Layer 8 of a small transformer language model trained on English Wikipedia (13 layers, counted from 0, width 96).
Take only the direct path to the model's output, skipping the later layers: a vector added to the residual stream pushes a token's score in proportion to its dot product with that token's output vector.

Output vectors of the tokens that the questions are about. A number n stands for (n - 128) times 0.014.
"iful": 171, 205, 187, 187, 110, 122, 107, 131, 167, 158, 177, 136, 166, 144, 133, 147, 87, 190, 222, 100, 69, 150, 104, 137, 89, 60, 183, 102, 191, 201, 67, 150, 93, 87, 78, 141, 154, 135, 129, 189, 112, 106, 113, 157, 156, 154, 191, 100, 125, 124, 173, 104, 152, 81, 171, 121, 137, 199, 68, 145, 158, 142, 208, 151, 43, 61, 39, 115, 132, 210, 121, 178, 83, 110, 106, 129, 111, 106, 89, 105, 185, 184, 146, 71, 148, 83, 73, 179, 139, 83, 98, 112, 154, 80, 153, 141
"ed": 129, 162, 145, 130, 114, 98, 96, 186, 132, 52, 134, 86, 109, 113, 125, 167, 163, 96, 160, 170, 152, 145, 130, 166, 92, 102, 147, 92, 129, 95, 85, 182, 136, 158, 78, 156, 100, 166, 159, 89, 81, 129, 147, 94, 157, 149, 58, 148, 122, 184, 149, 142, 168, 86, 113, 133, 189, 158, 159, 94, 172, 143, 173, 168, 96, 156, 105, 149, 177, 75, 136, 182, 154, 122, 137, 106, 130, 130, 77, 159, 113, 141, 77, 153, 146, 150, 151, 160, 155, 167, 109, 183, 169, 105, 187, 149
"y": 186, 181, 134, 129, 79, 64, 110, 124, 138, 109, 119, 70, 93, 156, 176, 111, 85, 92, 185, 106, 166, 140, 161, 148, 113, 93, 138, 81, 139, 89, 118, 111, 99, 154, 107, 135, 123, 81, 119, 131, 58, 109, 105, 122, 141, 162, 187, 137, 143, 127, 100, 169, 161, 121, 148, 136, 146, 182, 128, 125, 130, 105, 135, 157, 86, 66, 131, 94, 151, 120, 88, 149, 129, 126, 107, 109, 115, 176, 151, 150, 136, 78, 113, 126, 184, 106, 121, 141, 95, 115, 59, 155, 102, 57, 135, 150
"200": 115, 135, 142, 137, 142, 119, 129, 149, 125, 106, 125, 179, 201, 150, 82, 124, 66, 150, 133, 142, 133, 126, 143, 145, 142, 100, 129, 109, 189, 140, 109, 144, 83, 103, 131, 82, 144, 168, 166, 111, 110, 171, 95, 154, 95, 107, 116, 155, 111, 98, 131, 106, 120, 155, 164, 134, 132, 109, 135, 110, 105, 84, 150, 59, 95, 122, 68, 157, 131, 174, 139, 132, 149, 118, 125, 148, 156, 92, 110, 111, 165, 116, 195, 145, 96, 113, 150, 155, 152, 100, 125, 104, 161, 124, 119, 124
"erson": 123, 201, 146, 110, 186, 188, 144, 131, 178, 141, 63, 135, 73, 194, 119, 151, 105, 94, 162, 120, 157, 92, 158, 74, 150, 79, 152, 128, 117, 128, 91, 161, 92, 105, 52, 136, 184, 144, 139, 124, 102, 66, 80, 169, 189, 110, 178, 124, 131, 195, 181, 86, 137, 163, 185, 172, 163, 100, 54, 129, 205, 123, 153, 87, 87, 88, 56, 112, 173, 122, 162, 124, 69, 102, 95, 132, 144, 144, 183, 152, 205, 135, 174, 139, 97, 102, 138, 175, 157, 139, 143, 113, 140, 94, 141, 162
" refers": 96, 154, 142, 131, 158, 95, 142, 142, 136, 70, 110, 68, 204, 142, 85, 152, 115, 175, 152, 90, 89, 164, 57, 84, 150, 109, 103, 167, 179, 160, 124, 126, 129, 51, 118, 147, 129, 101, 180, 83, 173, 90, 148, 84, 135, 121, 154, 105, 124, 86, 121, 103, 124, 193, 150, 104, 65, 108, 144, 91, 172, 143, 176, 132, 60, 105, 81, 183, 202, 105, 115, 174, 94, 101, 182, 117, 167, 129, 144, 85, 148, 152, 161, 117, 87, 92, 146, 160, 140, 119, 143, 123, 136, 136, 123, 77
"ever": 165, 90, 116, 95, 120, 176, 147, 79, 114, 38, 33, 157, 152, 137, 93, 179, 90, 133, 205, 108, 112, 154, 107, 147, 151, 67, 153, 186, 170, 167, 126, 111, 98, 133, 83, 122, 147, 192, 157, 128, 84, 37, 73, 204, 89, 109, 153, 132, 131, 142, 149, 132, 128, 135, 163, 196, 152, 147, 131, 122, 202, 151, 128, 101, 77, 124, 142, 223, 232, 166, 119, 171, 93, 121, 100, 145, 169, 186, 60, 41, 89, 177, 110, 99, 110, 154, 195, 127, 112, 99, 150, 80, 70, 53, 155, 156
"vor": 133, 186, 95, 155, 132, 57, 125, 55, 121, 133, 101, 113, 155, 88, 142, 177, 124, 110, 142, 105, 171, 119, 58, 93, 104, 206, 156, 177, 147, 163, 88, 173, 86, 33, 170, 67, 134, 193, 204, 109, 123, 151, 106, 141, 108, 53, 205, 115, 123, 173, 174, 133, 145, 172, 170, 174, 146, 138, 133, 134, 102, 107, 143, 110, 75, 69, 43, 141, 93, 165, 132, 194, 86, 112, 163, 133, 142, 193, 182, 122, 125, 114, 165, 80, 92, 141, 131, 84, 127, 120, 103, 45, 101, 37, 129, 117
"ature": 132, 146, 103, 161, 211, 84, 80, 118, 108, 201, 56, 101, 52, 137, 34, 157, 82, 162, 193, 127, 119, 149, 74, 119, 106, 133, 140, 78, 174, 133, 100, 111, 88, 101, 36, 158, 94, 129, 157, 82, 115, 156, 166, 166, 226, 72, 107, 136, 109, 129, 157, 75, 121, 57, 157, 149, 78, 149, 58, 46, 116, 116, 182, 112, 40, 99, 119, 97, 95, 155, 68, 117, 68, 98, 199, 115, 189, 98, 98, 93, 145, 108, 190, 131, 81, 147, 166, 147, 121, 145, 142, 134, 149, 82, 159, 185
"uman": 157, 172, 147, 158, 108, 154, 168, 116, 127, 91, 82, 178, 149, 194, 133, 159, 60, 152, 114, 105, 180, 111, 102, 124, 113, 186, 163, 116, 166, 114, 97, 99, 134, 63, 100, 99, 152, 152, 181, 75, 147, 80, 148, 181, 158, 177, 124, 25, 129, 130, 138, 139, 135, 139, 172, 127, 156, 143, 70, 193, 122, 91, 170, 157, 36, 98, 101, 137, 154, 144, 136, 165, 105, 131, 161, 120, 73, 128, 155, 87, 144, 125, 170, 84, 109, 71, 122, 110, 166, 153, 86, 106, 134, 74, 107, 66
" after": 124, 142, 131, 108, 91, 113, 148, 141, 154, 99, 127, 154, 167, 117, 148, 124, 138, 155, 124, 100, 89, 152, 101, 115, 129, 141, 150, 100, 134, 140, 142, 133, 128, 127, 149, 163, 111, 131, 144, 116, 130, 131, 96, 174, 122, 143, 148, 105, 129, 132, 150, 178, 107, 89, 122, 91, 127, 125, 113, 119, 151, 170, 210, 153, 116, 126, 122, 133, 132, 123, 163, 83, 96, 131, 91, 132, 125, 157, 175, 100, 148, 138, 84, 172, 104, 115, 88, 150, 92, 115, 166, 111, 92, 126, 166, 126
"gor": 91, 172, 153, 150, 195, 198, 177, 108, 126, 81, 131, 141, 195, 140, 119, 158, 144, 101, 123, 127, 117, 99, 103, 114, 102, 129, 174, 196, 160, 159, 98, 152, 149, 106, 127, 52, 109, 146, 159, 132, 102, 161, 140, 132, 168, 127, 144, 135, 123, 148, 177, 99, 86, 153, 157, 242, 79, 170, 156, 128, 136, 154, 186, 99, 58, 149, 34, 136, 166, 50, 142, 170, 143, 139, 156, 118, 53, 220, 139, 153, 156, 143, 125, 140, 132, 118, 99, 122, 150, 116, 166, 67, 140, 200, 152, 101
"ors": 112, 116, 144, 148, 146, 187, 194, 143, 93, 160, 75, 89, 100, 155, 146, 163, 82, 137, 142, 117, 173, 201, 135, 133, 94, 151, 158, 165, 155, 77, 85, 233, 160, 90, 135, 67, 52, 163, 122, 82, 111, 146, 151, 177, 106, 75, 118, 108, 114, 101, 130, 126, 140, 147, 134, 135, 206, 83, 190, 86, 133, 142, 175, 121, 102, 112, 81, 155, 133, 139, 127, 154, 114, 121, 157, 111, 71, 128, 126, 102, 118, 168, 193, 174, 91, 113, 116, 121, 163, 128, 136, 169, 76, 100, 220, 156
" renamed": 99, 176, 165, 151, 149, 127, 149, 171, 108, 130, 104, 134, 193, 163, 63, 148, 131, 157, 150, 128, 92, 146, 72, 115, 106, 129, 153, 113, 193, 124, 128, 157, 87, 144, 149, 88, 119, 150, 163, 73, 141, 79, 175, 113, 153, 95, 125, 108, 129, 106, 89, 79, 143, 128, 158, 120, 101, 188, 82, 109, 133, 161, 141, 93, 55, 103, 117, 146, 121, 143, 178, 88, 96, 124, 127, 154, 110, 83, 158, 158, 163, 194, 128, 108, 124, 93, 136, 165, 136, 139, 197, 140, 140, 109, 115, 115
"wh": 121, 125, 161, 129, 153, 112, 195, 141, 116, 124, 201, 138, 203, 102, 112, 151, 55, 143, 245, 108, 119, 86, 92, 148, 137, 153, 123, 131, 147, 217, 124, 164, 106, 100, 148, 105, 180, 199, 139, 98, 159, 176, 125, 116, 82, 155, 133, 123, 126, 151, 164, 132, 175, 70, 150, 175, 194, 181, 143, 156, 98, 144, 161, 144, 116, 110, 128, 152, 175, 143, 121, 137, 104, 105, 122, 119, 128, 150, 82, 110, 179, 137, 111, 111, 147, 109, 109, 109, 105, 197, 157, 78, 147, 113, 185, 166
" a": 89, 77, 126, 115, 77, 121, 162, 131, 119, 139, 135, 160, 152, 116, 166, 133, 120, 103, 103, 150, 114, 110, 121, 121, 149, 118, 146, 117, 153, 124, 163, 123, 81, 132, 97, 164, 107, 95, 120, 140, 131, 95, 130, 159, 114, 119, 103, 142, 146, 125, 97, 175, 157, 106, 113, 116, 115, 89, 150, 118, 104, 103, 190, 136, 109, 131, 149, 183, 101, 117, 132, 159, 137, 123, 132, 147, 140, 165, 105, 135, 122, 136, 98, 116, 124, 170, 125, 116, 133, 131, 110, 108, 160, 128, 109, 124
"−": 147, 54, 76, 151, 184, 182, 103, 124, 131, 114, 73, 138, 161, 191, 136, 132, 98, 129, 140, 149, 138, 115, 129, 146, 139, 154, 134, 162, 142, 126, 94, 165, 148, 98, 137, 128, 153, 137, 156, 183, 178, 145, 158, 140, 106, 106, 110, 121, 108, 63, 106, 67, 147, 128, 156, 95, 141, 107, 166, 165, 128, 129, 109, 155, 127, 101, 74, 159, 166, 165, 132, 145, 105, 115, 203, 133, 175, 140, 164, 126, 177, 86, 128, 98, 94, 176, 144, 123, 178, 147, 89, 74, 106, 90, 75, 68
"d": 105, 205, 138, 134, 163, 113, 153, 102, 115, 45, 92, 71, 161, 102, 154, 124, 170, 80, 130, 167, 153, 101, 130, 150, 105, 157, 157, 95, 55, 139, 107, 206, 148, 171, 154, 169, 98, 88, 103, 135, 71, 154, 162, 114, 65, 179, 161, 148, 127, 142, 127, 130, 101, 96, 135, 151, 150, 164, 119, 98, 70, 162, 184, 112, 121, 128, 172, 139, 205, 89, 86, 153, 141, 137, 142, 107, 183, 167, 162, 110, 130, 175, 151, 147, 91, 123, 132, 103, 171, 107, 98, 124, 129, 77, 95, 126
"ried": 54, 121, 107, 155, 181, 97, 148, 81, 103, 151, 91, 143, 154, 109, 144, 153, 169, 102, 119, 78, 164, 137, 159, 104, 124, 103, 170, 98, 101, 106, 98, 174, 59, 93, 98, 105, 167, 200, 168, 70, 147, 177, 179, 151, 181, 173, 110, 136, 120, 123, 199, 98, 101, 67, 166, 199, 139, 89, 124, 91, 110, 124, 179, 162, 81, 47, 88, 116, 241, 187, 132, 181, 43, 125, 124, 133, 88, 112, 186, 65, 134, 156, 169, 51, 123, 111, 184, 120, 160, 145, 145, 100, 133, 94, 83, 120
"oom": 117, 141, 135, 172, 170, 192, 150, 140, 166, 124, 76, 163, 151, 180, 134, 156, 67, 121, 171, 122, 89, 135, 153, 124, 79, 121, 113, 147, 117, 156, 91, 161, 68, 130, 115, 108, 119, 138, 159, 143, 96, 68, 133, 192, 148, 153, 158, 135, 123, 104, 128, 187, 139, 116, 159, 173, 142, 137, 110, 146, 72, 104, 174, 63, 44, 154, 87, 132, 214, 113, 192, 168, 88, 116, 148, 119, 191, 98, 77, 138, 147, 87, 240, 132, 79, 101, 123, 134, 81, 136, 205, 124, 177, 89, 126, 98

Each question shows what one neuron of this layer's MLP adds at an activation of 1. A number n stands for (n - 128) times 0.0084.

n41: 129, 110, 126, 157, 119, 124, 90, 125, 133, 139, 154, 94, 133, 124, 138, 126, 124, 136, 112, 146, 127, 145, 114, 84, 90, 130, 95, 129, 115, 155, 100, 142, 135, 121, 131, 121, 106, 114, 164, 123, 113, 157, 132, 110, 123, 135, 139, 122, 110, 117, 110, 133, 135, 122, 136, 144, 136, 126, 156, 125, 135, 145, 122, 150, 124, 128, 139, 125, 107, 143, 129, 155, 118, 191, 150, 151, 129, 157, 127, 123, 155, 113, 149, 147, 130, 132, 162, 153, 99, 75, 110, 96, 124, 104, 138, 148
Which of these tokens does it push down most? "erson"

n66: 114, 141, 120, 134, 119, 144, 152, 114, 106, 126, 140, 121, 152, 129, 92, 138, 140, 159, 123, 134, 144, 110, 133, 133, 147, 128, 160, 121, 150, 138, 33, 93, 106, 144, 142, 137, 124, 111, 139, 168, 130, 131, 156, 131, 127, 140, 102, 118, 86, 146, 145, 137, 117, 135, 184, 121, 148, 104, 139, 121, 147, 120, 131, 117, 154, 94, 131, 103, 101, 144, 113, 112, 122, 148, 96, 111, 146, 135, 106, 129, 131, 97, 176, 127, 124, 130, 116, 95, 128, 114, 131, 153, 138, 147, 132, 123
Which three tokens does it push up most, strongest first? "200", "iful", "ature"

n177: 150, 113, 94, 102, 120, 116, 123, 145, 132, 149, 148, 118, 123, 134, 156, 85, 137, 123, 117, 181, 104, 158, 130, 104, 160, 107, 103, 84, 123, 125, 120, 127, 123, 156, 127, 164, 128, 147, 160, 101, 144, 109, 128, 106, 151, 120, 115, 134, 118, 151, 150, 148, 168, 127, 114, 157, 134, 120, 146, 93, 156, 92, 120, 144, 135, 124, 151, 110, 141, 116, 85, 130, 97, 132, 132, 113, 123, 92, 90, 131, 107, 135, 141, 141, 131, 158, 128, 112, 140, 118, 126, 129, 127, 148, 153, 121
Which three tokens does it push up most, strongest first? "ed", "ature", " a"

n55: 143, 112, 95, 127, 134, 124, 125, 124, 113, 118, 116, 115, 113, 102, 157, 157, 93, 129, 151, 131, 112, 156, 148, 107, 132, 129, 146, 128, 125, 133, 116, 135, 102, 131, 105, 146, 140, 164, 115, 139, 106, 115, 119, 141, 124, 163, 167, 144, 165, 114, 110, 127, 148, 140, 146, 149, 146, 127, 138, 124, 129, 101, 116, 144, 112, 98, 126, 144, 124, 117, 129, 160, 154, 143, 138, 91, 106, 109, 140, 119, 95, 100, 157, 114, 149, 96, 144, 114, 112, 96, 142, 122, 96, 150, 130, 168
Which of these tokens does it push down most? " renamed"

n76: 134, 97, 117, 130, 120, 115, 91, 104, 128, 130, 142, 104, 87, 138, 137, 127, 112, 131, 125, 121, 128, 165, 151, 148, 151, 107, 105, 132, 131, 151, 84, 137, 160, 141, 96, 122, 117, 138, 133, 118, 110, 87, 137, 126, 135, 127, 112, 132, 105, 158, 121, 148, 163, 112, 113, 143, 129, 138, 130, 129, 136, 139, 137, 122, 112, 130, 114, 155, 103, 142, 134, 159, 117, 113, 130, 119, 120, 106, 123, 113, 120, 127, 117, 127, 146, 135, 160, 88, 109, 122, 125, 110, 128, 115, 143, 151
Which three tokens does it push up most, strongest first? "ever", "ed", "ature"

n92: 128, 129, 138, 96, 147, 116, 119, 124, 122, 153, 118, 135, 134, 124, 116, 109, 123, 125, 168, 124, 155, 124, 143, 161, 131, 126, 143, 138, 106, 126, 62, 141, 120, 95, 112, 115, 163, 134, 125, 133, 137, 124, 100, 133, 139, 134, 149, 143, 158, 145, 148, 113, 147, 130, 147, 121, 145, 147, 151, 122, 137, 129, 146, 131, 144, 142, 140, 123, 119, 117, 121, 136, 128, 122, 132, 143, 115, 143, 127, 131, 145, 124, 148, 125, 131, 113, 116, 131, 153, 141, 116, 124, 118, 150, 124, 133
Pushed up most: "erson"

n186: 122, 83, 127, 121, 125, 136, 137, 107, 105, 141, 132, 130, 115, 96, 158, 193, 104, 123, 112, 104, 135, 125, 135, 139, 133, 117, 141, 109, 152, 153, 66, 156, 154, 115, 123, 132, 133, 122, 121, 117, 141, 141, 167, 127, 135, 115, 129, 175, 161, 147, 89, 93, 134, 121, 178, 151, 177, 148, 139, 150, 136, 132, 126, 131, 104, 137, 109, 105, 142, 142, 123, 120, 129, 131, 115, 59, 121, 139, 145, 125, 89, 138, 163, 128, 123, 159, 165, 104, 118, 128, 113, 127, 135, 83, 157, 136
Which of these tokens does it push down most? " after"

n155: 120, 127, 121, 102, 133, 141, 114, 118, 109, 97, 149, 153, 104, 121, 122, 148, 117, 128, 148, 151, 137, 133, 129, 126, 119, 127, 126, 131, 147, 163, 135, 125, 109, 134, 102, 111, 147, 123, 110, 155, 132, 147, 80, 155, 123, 148, 115, 124, 166, 142, 93, 123, 180, 112, 139, 127, 107, 143, 103, 175, 147, 158, 108, 130, 116, 143, 130, 118, 107, 165, 151, 95, 133, 108, 116, 84, 138, 118, 128, 105, 109, 110, 115, 136, 136, 141, 109, 99, 156, 106, 123, 135, 108, 126, 129, 120
Which three tokens does it push up most, strongest first? "ever", "iful", "wh"

n133: 104, 129, 164, 145, 125, 115, 150, 109, 162, 117, 164, 114, 125, 142, 144, 111, 124, 117, 155, 121, 167, 108, 136, 138, 127, 143, 109, 132, 116, 122, 161, 117, 131, 128, 139, 126, 125, 128, 67, 142, 118, 134, 145, 98, 120, 108, 94, 134, 57, 109, 168, 116, 153, 95, 166, 147, 148, 134, 128, 110, 124, 146, 166, 132, 128, 166, 137, 163, 134, 127, 118, 120, 116, 103, 115, 150, 151, 109, 78, 152, 141, 98, 97, 150, 95, 128, 148, 114, 125, 134, 80, 98, 117, 129, 119, 150
Pushed up most: "wh"

n169: 87, 148, 125, 125, 152, 140, 152, 112, 150, 108, 107, 155, 127, 125, 133, 132, 104, 161, 133, 182, 121, 135, 127, 122, 110, 131, 123, 142, 114, 116, 133, 142, 137, 140, 124, 120, 126, 122, 139, 146, 128, 137, 150, 121, 143, 123, 131, 120, 133, 110, 121, 109, 127, 140, 89, 119, 112, 123, 128, 107, 130, 121, 115, 155, 108, 153, 104, 135, 131, 129, 79, 101, 147, 125, 87, 129, 124, 132, 111, 129, 129, 154, 139, 116, 99, 129, 127, 125, 96, 135, 143, 114, 126, 128, 107, 143
Which of these tokens does it push down most? "y"

n28: 118, 109, 119, 102, 134, 141, 138, 142, 141, 129, 158, 135, 151, 104, 138, 127, 148, 125, 144, 116, 126, 136, 87, 85, 122, 139, 164, 143, 169, 144, 147, 131, 94, 123, 112, 115, 128, 144, 138, 131, 125, 130, 132, 120, 144, 115, 137, 121, 142, 145, 106, 173, 133, 113, 129, 131, 158, 119, 128, 152, 108, 147, 131, 128, 148, 123, 153, 137, 140, 110, 120, 110, 93, 139, 116, 117, 154, 115, 117, 157, 121, 148, 118, 110, 125, 117, 96, 125, 110, 107, 100, 130, 132, 129, 117, 130
Pushed up most: "wh"

n178: 99, 106, 104, 119, 125, 135, 123, 147, 129, 130, 105, 174, 115, 134, 112, 97, 135, 108, 122, 132, 113, 115, 121, 147, 139, 115, 114, 134, 124, 137, 132, 111, 110, 127, 93, 119, 129, 108, 124, 135, 140, 127, 132, 145, 141, 121, 146, 133, 161, 131, 123, 121, 159, 118, 151, 127, 107, 150, 142, 114, 127, 113, 121, 131, 103, 118, 108, 121, 127, 133, 124, 104, 156, 96, 121, 99, 136, 141, 127, 137, 152, 161, 106, 139, 90, 141, 144, 109, 133, 136, 120, 109, 118, 133, 143, 158
Pushed up most: "ature"

n185: 124, 128, 135, 116, 143, 143, 147, 113, 158, 114, 128, 131, 148, 119, 129, 122, 139, 159, 139, 171, 141, 120, 158, 139, 115, 157, 118, 133, 136, 107, 102, 141, 142, 137, 117, 113, 140, 131, 136, 146, 135, 126, 164, 127, 118, 138, 124, 149, 169, 135, 141, 135, 127, 129, 85, 100, 140, 120, 141, 141, 124, 110, 153, 128, 110, 177, 139, 143, 141, 122, 138, 130, 124, 93, 164, 145, 144, 142, 134, 158, 112, 138, 157, 122, 103, 138, 86, 137, 112, 125, 166, 115, 145, 132, 138, 118
Which of these tokens does it push down most? "y"

n10: 152, 117, 129, 79, 112, 115, 119, 137, 131, 134, 127, 136, 134, 111, 118, 160, 120, 131, 114, 145, 147, 129, 127, 104, 149, 117, 125, 124, 105, 112, 154, 97, 133, 121, 126, 132, 150, 139, 109, 142, 127, 126, 105, 132, 133, 115, 160, 117, 144, 135, 114, 127, 113, 139, 148, 128, 136, 155, 123, 136, 116, 160, 132, 121, 124, 116, 123, 113, 140, 100, 130, 121, 118, 125, 134, 127, 154, 141, 129, 91, 125, 127, 117, 142, 152, 146, 116, 121, 119, 129, 116, 110, 137, 144, 152, 124
Pushed up most: "ever"

n39: 138, 119, 111, 142, 121, 125, 124, 105, 114, 145, 155, 130, 116, 134, 142, 120, 113, 154, 131, 125, 120, 137, 102, 118, 134, 109, 114, 129, 140, 130, 111, 144, 148, 134, 108, 110, 115, 135, 122, 119, 126, 101, 86, 125, 121, 142, 97, 110, 177, 136, 132, 131, 147, 125, 96, 137, 107, 124, 124, 155, 133, 101, 118, 146, 133, 126, 145, 112, 117, 145, 149, 122, 108, 154, 115, 119, 116, 124, 138, 127, 123, 138, 126, 128, 123, 131, 149, 127, 136, 100, 102, 144, 117, 143, 133, 133
Which of these tokens does it push down most? "d"

n107: 121, 141, 135, 125, 119, 141, 101, 138, 124, 114, 154, 122, 135, 126, 97, 88, 139, 124, 136, 106, 129, 124, 90, 134, 129, 127, 127, 155, 120, 127, 129, 139, 136, 119, 137, 133, 121, 172, 103, 115, 128, 110, 142, 137, 140, 115, 123, 139, 102, 125, 91, 119, 170, 128, 132, 122, 127, 133, 109, 140, 120, 118, 116, 131, 134, 110, 113, 141, 130, 89, 142, 106, 134, 160, 145, 109, 141, 136, 149, 94, 103, 118, 120, 131, 137, 149, 138, 108, 117, 100, 108, 130, 130, 126, 143, 122
Which of these tokens does it push down most? "ried"

n86: 121, 118, 125, 116, 100, 133, 178, 125, 126, 123, 109, 149, 129, 127, 151, 187, 99, 116, 103, 123, 141, 126, 125, 149, 124, 169, 129, 119, 123, 120, 98, 124, 144, 133, 121, 139, 154, 133, 153, 99, 123, 142, 149, 118, 114, 141, 95, 116, 136, 151, 132, 122, 88, 101, 165, 154, 121, 155, 111, 124, 121, 118, 171, 155, 119, 138, 116, 109, 150, 161, 120, 151, 113, 95, 135, 128, 134, 161, 121, 121, 165, 87, 115, 158, 157, 109, 91, 109, 146, 144, 107, 105, 135, 117, 108, 139
Pushed up most: "uman"

n51: 143, 154, 151, 163, 146, 139, 141, 131, 113, 111, 108, 139, 112, 118, 124, 125, 149, 115, 127, 114, 163, 129, 82, 128, 111, 119, 144, 152, 102, 106, 63, 120, 149, 151, 149, 132, 140, 157, 146, 117, 174, 119, 133, 86, 121, 136, 134, 149, 158, 101, 169, 121, 102, 128, 152, 152, 112, 107, 134, 148, 154, 123, 119, 141, 135, 104, 135, 121, 103, 132, 155, 128, 115, 61, 119, 115, 115, 134, 130, 125, 98, 81, 137, 149, 106, 176, 101, 135, 127, 143, 129, 114, 130, 140, 116, 120
Which of these tokens does it push down most? " a"

n69: 127, 105, 126, 170, 115, 146, 136, 130, 125, 149, 143, 130, 116, 117, 128, 127, 130, 68, 123, 114, 114, 152, 126, 139, 85, 129, 156, 147, 163, 124, 128, 134, 110, 144, 133, 105, 133, 126, 147, 133, 105, 127, 165, 135, 131, 104, 152, 141, 182, 136, 117, 129, 131, 116, 112, 109, 126, 137, 90, 122, 122, 113, 124, 118, 132, 133, 165, 138, 127, 116, 126, 134, 130, 101, 125, 166, 114, 143, 139, 100, 101, 135, 133, 149, 123, 123, 153, 163, 137, 149, 122, 118, 125, 106, 104, 153
Which of these tokens does it push down most? " refers"

n112: 138, 114, 102, 128, 161, 143, 138, 97, 130, 140, 128, 116, 105, 149, 127, 61, 111, 108, 137, 135, 145, 116, 145, 170, 143, 132, 129, 128, 121, 115, 116, 154, 108, 117, 162, 111, 111, 142, 137, 142, 132, 128, 136, 97, 124, 129, 114, 134, 141, 110, 107, 108, 107, 138, 102, 138, 134, 139, 128, 132, 142, 105, 113, 131, 129, 163, 113, 132, 124, 123, 123, 145, 159, 118, 148, 106, 122, 146, 123, 128, 151, 98, 118, 152, 135, 140, 144, 139, 162, 133, 113, 124, 97, 124, 107, 136
Pushed up most: "−"

n181: 120, 132, 95, 144, 156, 115, 127, 111, 131, 143, 131, 141, 124, 140, 134, 136, 127, 143, 153, 98, 115, 113, 124, 148, 122, 114, 111, 124, 134, 133, 100, 135, 133, 180, 127, 116, 139, 143, 114, 139, 121, 122, 110, 106, 122, 137, 132, 139, 140, 128, 56, 141, 158, 106, 127, 143, 129, 134, 170, 141, 139, 133, 137, 110, 114, 139, 106, 123, 129, 99, 135, 113, 126, 119, 113, 153, 131, 162, 140, 133, 91, 146, 142, 123, 139, 128, 147, 136, 110, 139, 97, 137, 132, 136, 121, 132
Pushed up most: "y"

n142: 141, 117, 117, 83, 128, 122, 133, 121, 122, 122, 138, 118, 139, 146, 110, 137, 130, 119, 116, 141, 135, 137, 114, 134, 130, 123, 105, 100, 122, 138, 101, 105, 124, 93, 107, 123, 143, 145, 107, 135, 120, 121, 96, 119, 150, 141, 143, 124, 144, 133, 118, 126, 139, 148, 177, 142, 144, 151, 94, 132, 121, 127, 105, 130, 119, 122, 140, 118, 145, 122, 138, 116, 122, 157, 137, 125, 139, 125, 131, 122, 106, 148, 121, 114, 155, 140, 140, 120, 124, 132, 115, 141, 115, 154, 132, 99
Which of these tokens does it push down most? "ors"

n125: 106, 159, 150, 135, 126, 108, 137, 131, 142, 86, 96, 115, 131, 109, 135, 183, 115, 132, 132, 143, 115, 117, 116, 84, 155, 137, 117, 115, 136, 112, 207, 96, 123, 100, 131, 125, 112, 148, 117, 116, 133, 103, 107, 124, 126, 115, 87, 151, 133, 80, 117, 124, 152, 139, 150, 119, 122, 114, 126, 109, 118, 144, 121, 126, 103, 127, 155, 139, 105, 78, 160, 106, 113, 118, 110, 157, 130, 155, 139, 114, 89, 141, 121, 150, 110, 105, 137, 144, 110, 114, 107, 119, 156, 173, 143, 135
Pushed up most: " refers"

n115: 139, 146, 93, 126, 154, 137, 139, 115, 157, 137, 142, 96, 102, 158, 135, 95, 108, 94, 126, 166, 99, 117, 141, 96, 142, 100, 153, 94, 135, 115, 111, 110, 123, 108, 140, 133, 109, 138, 143, 130, 128, 118, 115, 118, 129, 98, 138, 114, 164, 118, 119, 133, 113, 143, 120, 108, 118, 123, 112, 134, 120, 117, 149, 152, 127, 109, 154, 120, 113, 105, 162, 91, 114, 140, 107, 132, 115, 115, 113, 144, 115, 149, 116, 145, 150, 164, 118, 146, 134, 92, 108, 139, 120, 164, 130, 118
Which of these tokens does it push down most? "wh"

n88: 122, 108, 136, 106, 137, 128, 122, 115, 118, 130, 129, 86, 125, 135, 137, 146, 120, 142, 104, 163, 107, 109, 130, 126, 140, 126, 108, 150, 115, 123, 36, 90, 137, 125, 132, 151, 167, 152, 155, 109, 127, 143, 156, 130, 113, 133, 136, 132, 125, 109, 88, 139, 137, 137, 182, 102, 137, 104, 143, 147, 117, 128, 167, 131, 146, 147, 128, 110, 112, 108, 111, 126, 141, 164, 161, 114, 135, 105, 128, 135, 138, 133, 127, 151, 137, 114, 131, 148, 106, 124, 141, 124, 115, 128, 113, 117
Which two tokens does it push up most, strongest first? "−", " refers"

n11: 124, 128, 165, 138, 111, 123, 115, 122, 121, 138, 122, 133, 120, 136, 126, 199, 105, 147, 135, 100, 139, 106, 121, 121, 90, 143, 104, 115, 146, 132, 143, 158, 153, 166, 105, 124, 129, 110, 130, 117, 146, 137, 134, 128, 90, 127, 154, 108, 111, 143, 122, 133, 124, 123, 105, 135, 116, 134, 147, 138, 129, 126, 140, 147, 131, 116, 128, 114, 132, 137, 106, 142, 103, 143, 101, 167, 135, 143, 103, 133, 136, 108, 136, 134, 122, 126, 131, 107, 134, 111, 150, 120, 128, 129, 133, 134
Pushed up most: "wh"

n108: 140, 114, 143, 127, 151, 88, 124, 156, 145, 103, 136, 106, 139, 166, 82, 91, 79, 131, 114, 147, 111, 153, 115, 114, 158, 100, 118, 118, 156, 107, 121, 133, 74, 136, 104, 136, 131, 131, 138, 161, 124, 206, 123, 142, 148, 142, 132, 175, 111, 93, 123, 133, 138, 172, 163, 124, 134, 125, 146, 111, 104, 125, 130, 87, 121, 197, 98, 125, 126, 108, 98, 133, 122, 184, 131, 168, 151, 128, 117, 140, 116, 153, 142, 145, 128, 106, 167, 161, 138, 91, 99, 141, 128, 161, 90, 127
Pushed up most: "200"

n150: 125, 147, 159, 54, 117, 108, 108, 147, 150, 136, 131, 132, 139, 168, 168, 90, 160, 141, 113, 157, 109, 133, 149, 116, 141, 146, 171, 145, 114, 105, 167, 106, 125, 165, 94, 130, 145, 123, 135, 153, 129, 78, 156, 151, 139, 170, 107, 127, 105, 98, 85, 142, 95, 140, 121, 142, 111, 147, 143, 81, 129, 128, 147, 150, 156, 147, 147, 118, 124, 130, 190, 140, 111, 119, 169, 127, 129, 96, 141, 152, 92, 145, 112, 168, 143, 172, 165, 121, 115, 116, 132, 126, 167, 120, 135, 148
Which two tokens does it push up most, strongest first? " a", "ed"

n118: 98, 122, 156, 130, 122, 160, 156, 117, 99, 144, 161, 97, 164, 116, 150, 125, 161, 135, 130, 131, 118, 72, 74, 123, 134, 166, 161, 181, 137, 122, 131, 108, 124, 137, 130, 150, 152, 125, 128, 121, 144, 123, 161, 148, 154, 139, 105, 118, 100, 124, 123, 119, 110, 157, 134, 114, 160, 112, 142, 82, 123, 147, 129, 161, 118, 158, 180, 110, 130, 162, 152, 142, 121, 153, 161, 148, 115, 97, 130, 129, 131, 145, 140, 146, 106, 168, 136, 134, 129, 154, 133, 124, 163, 159, 122, 149
Which of these tokens does it push down most? "y"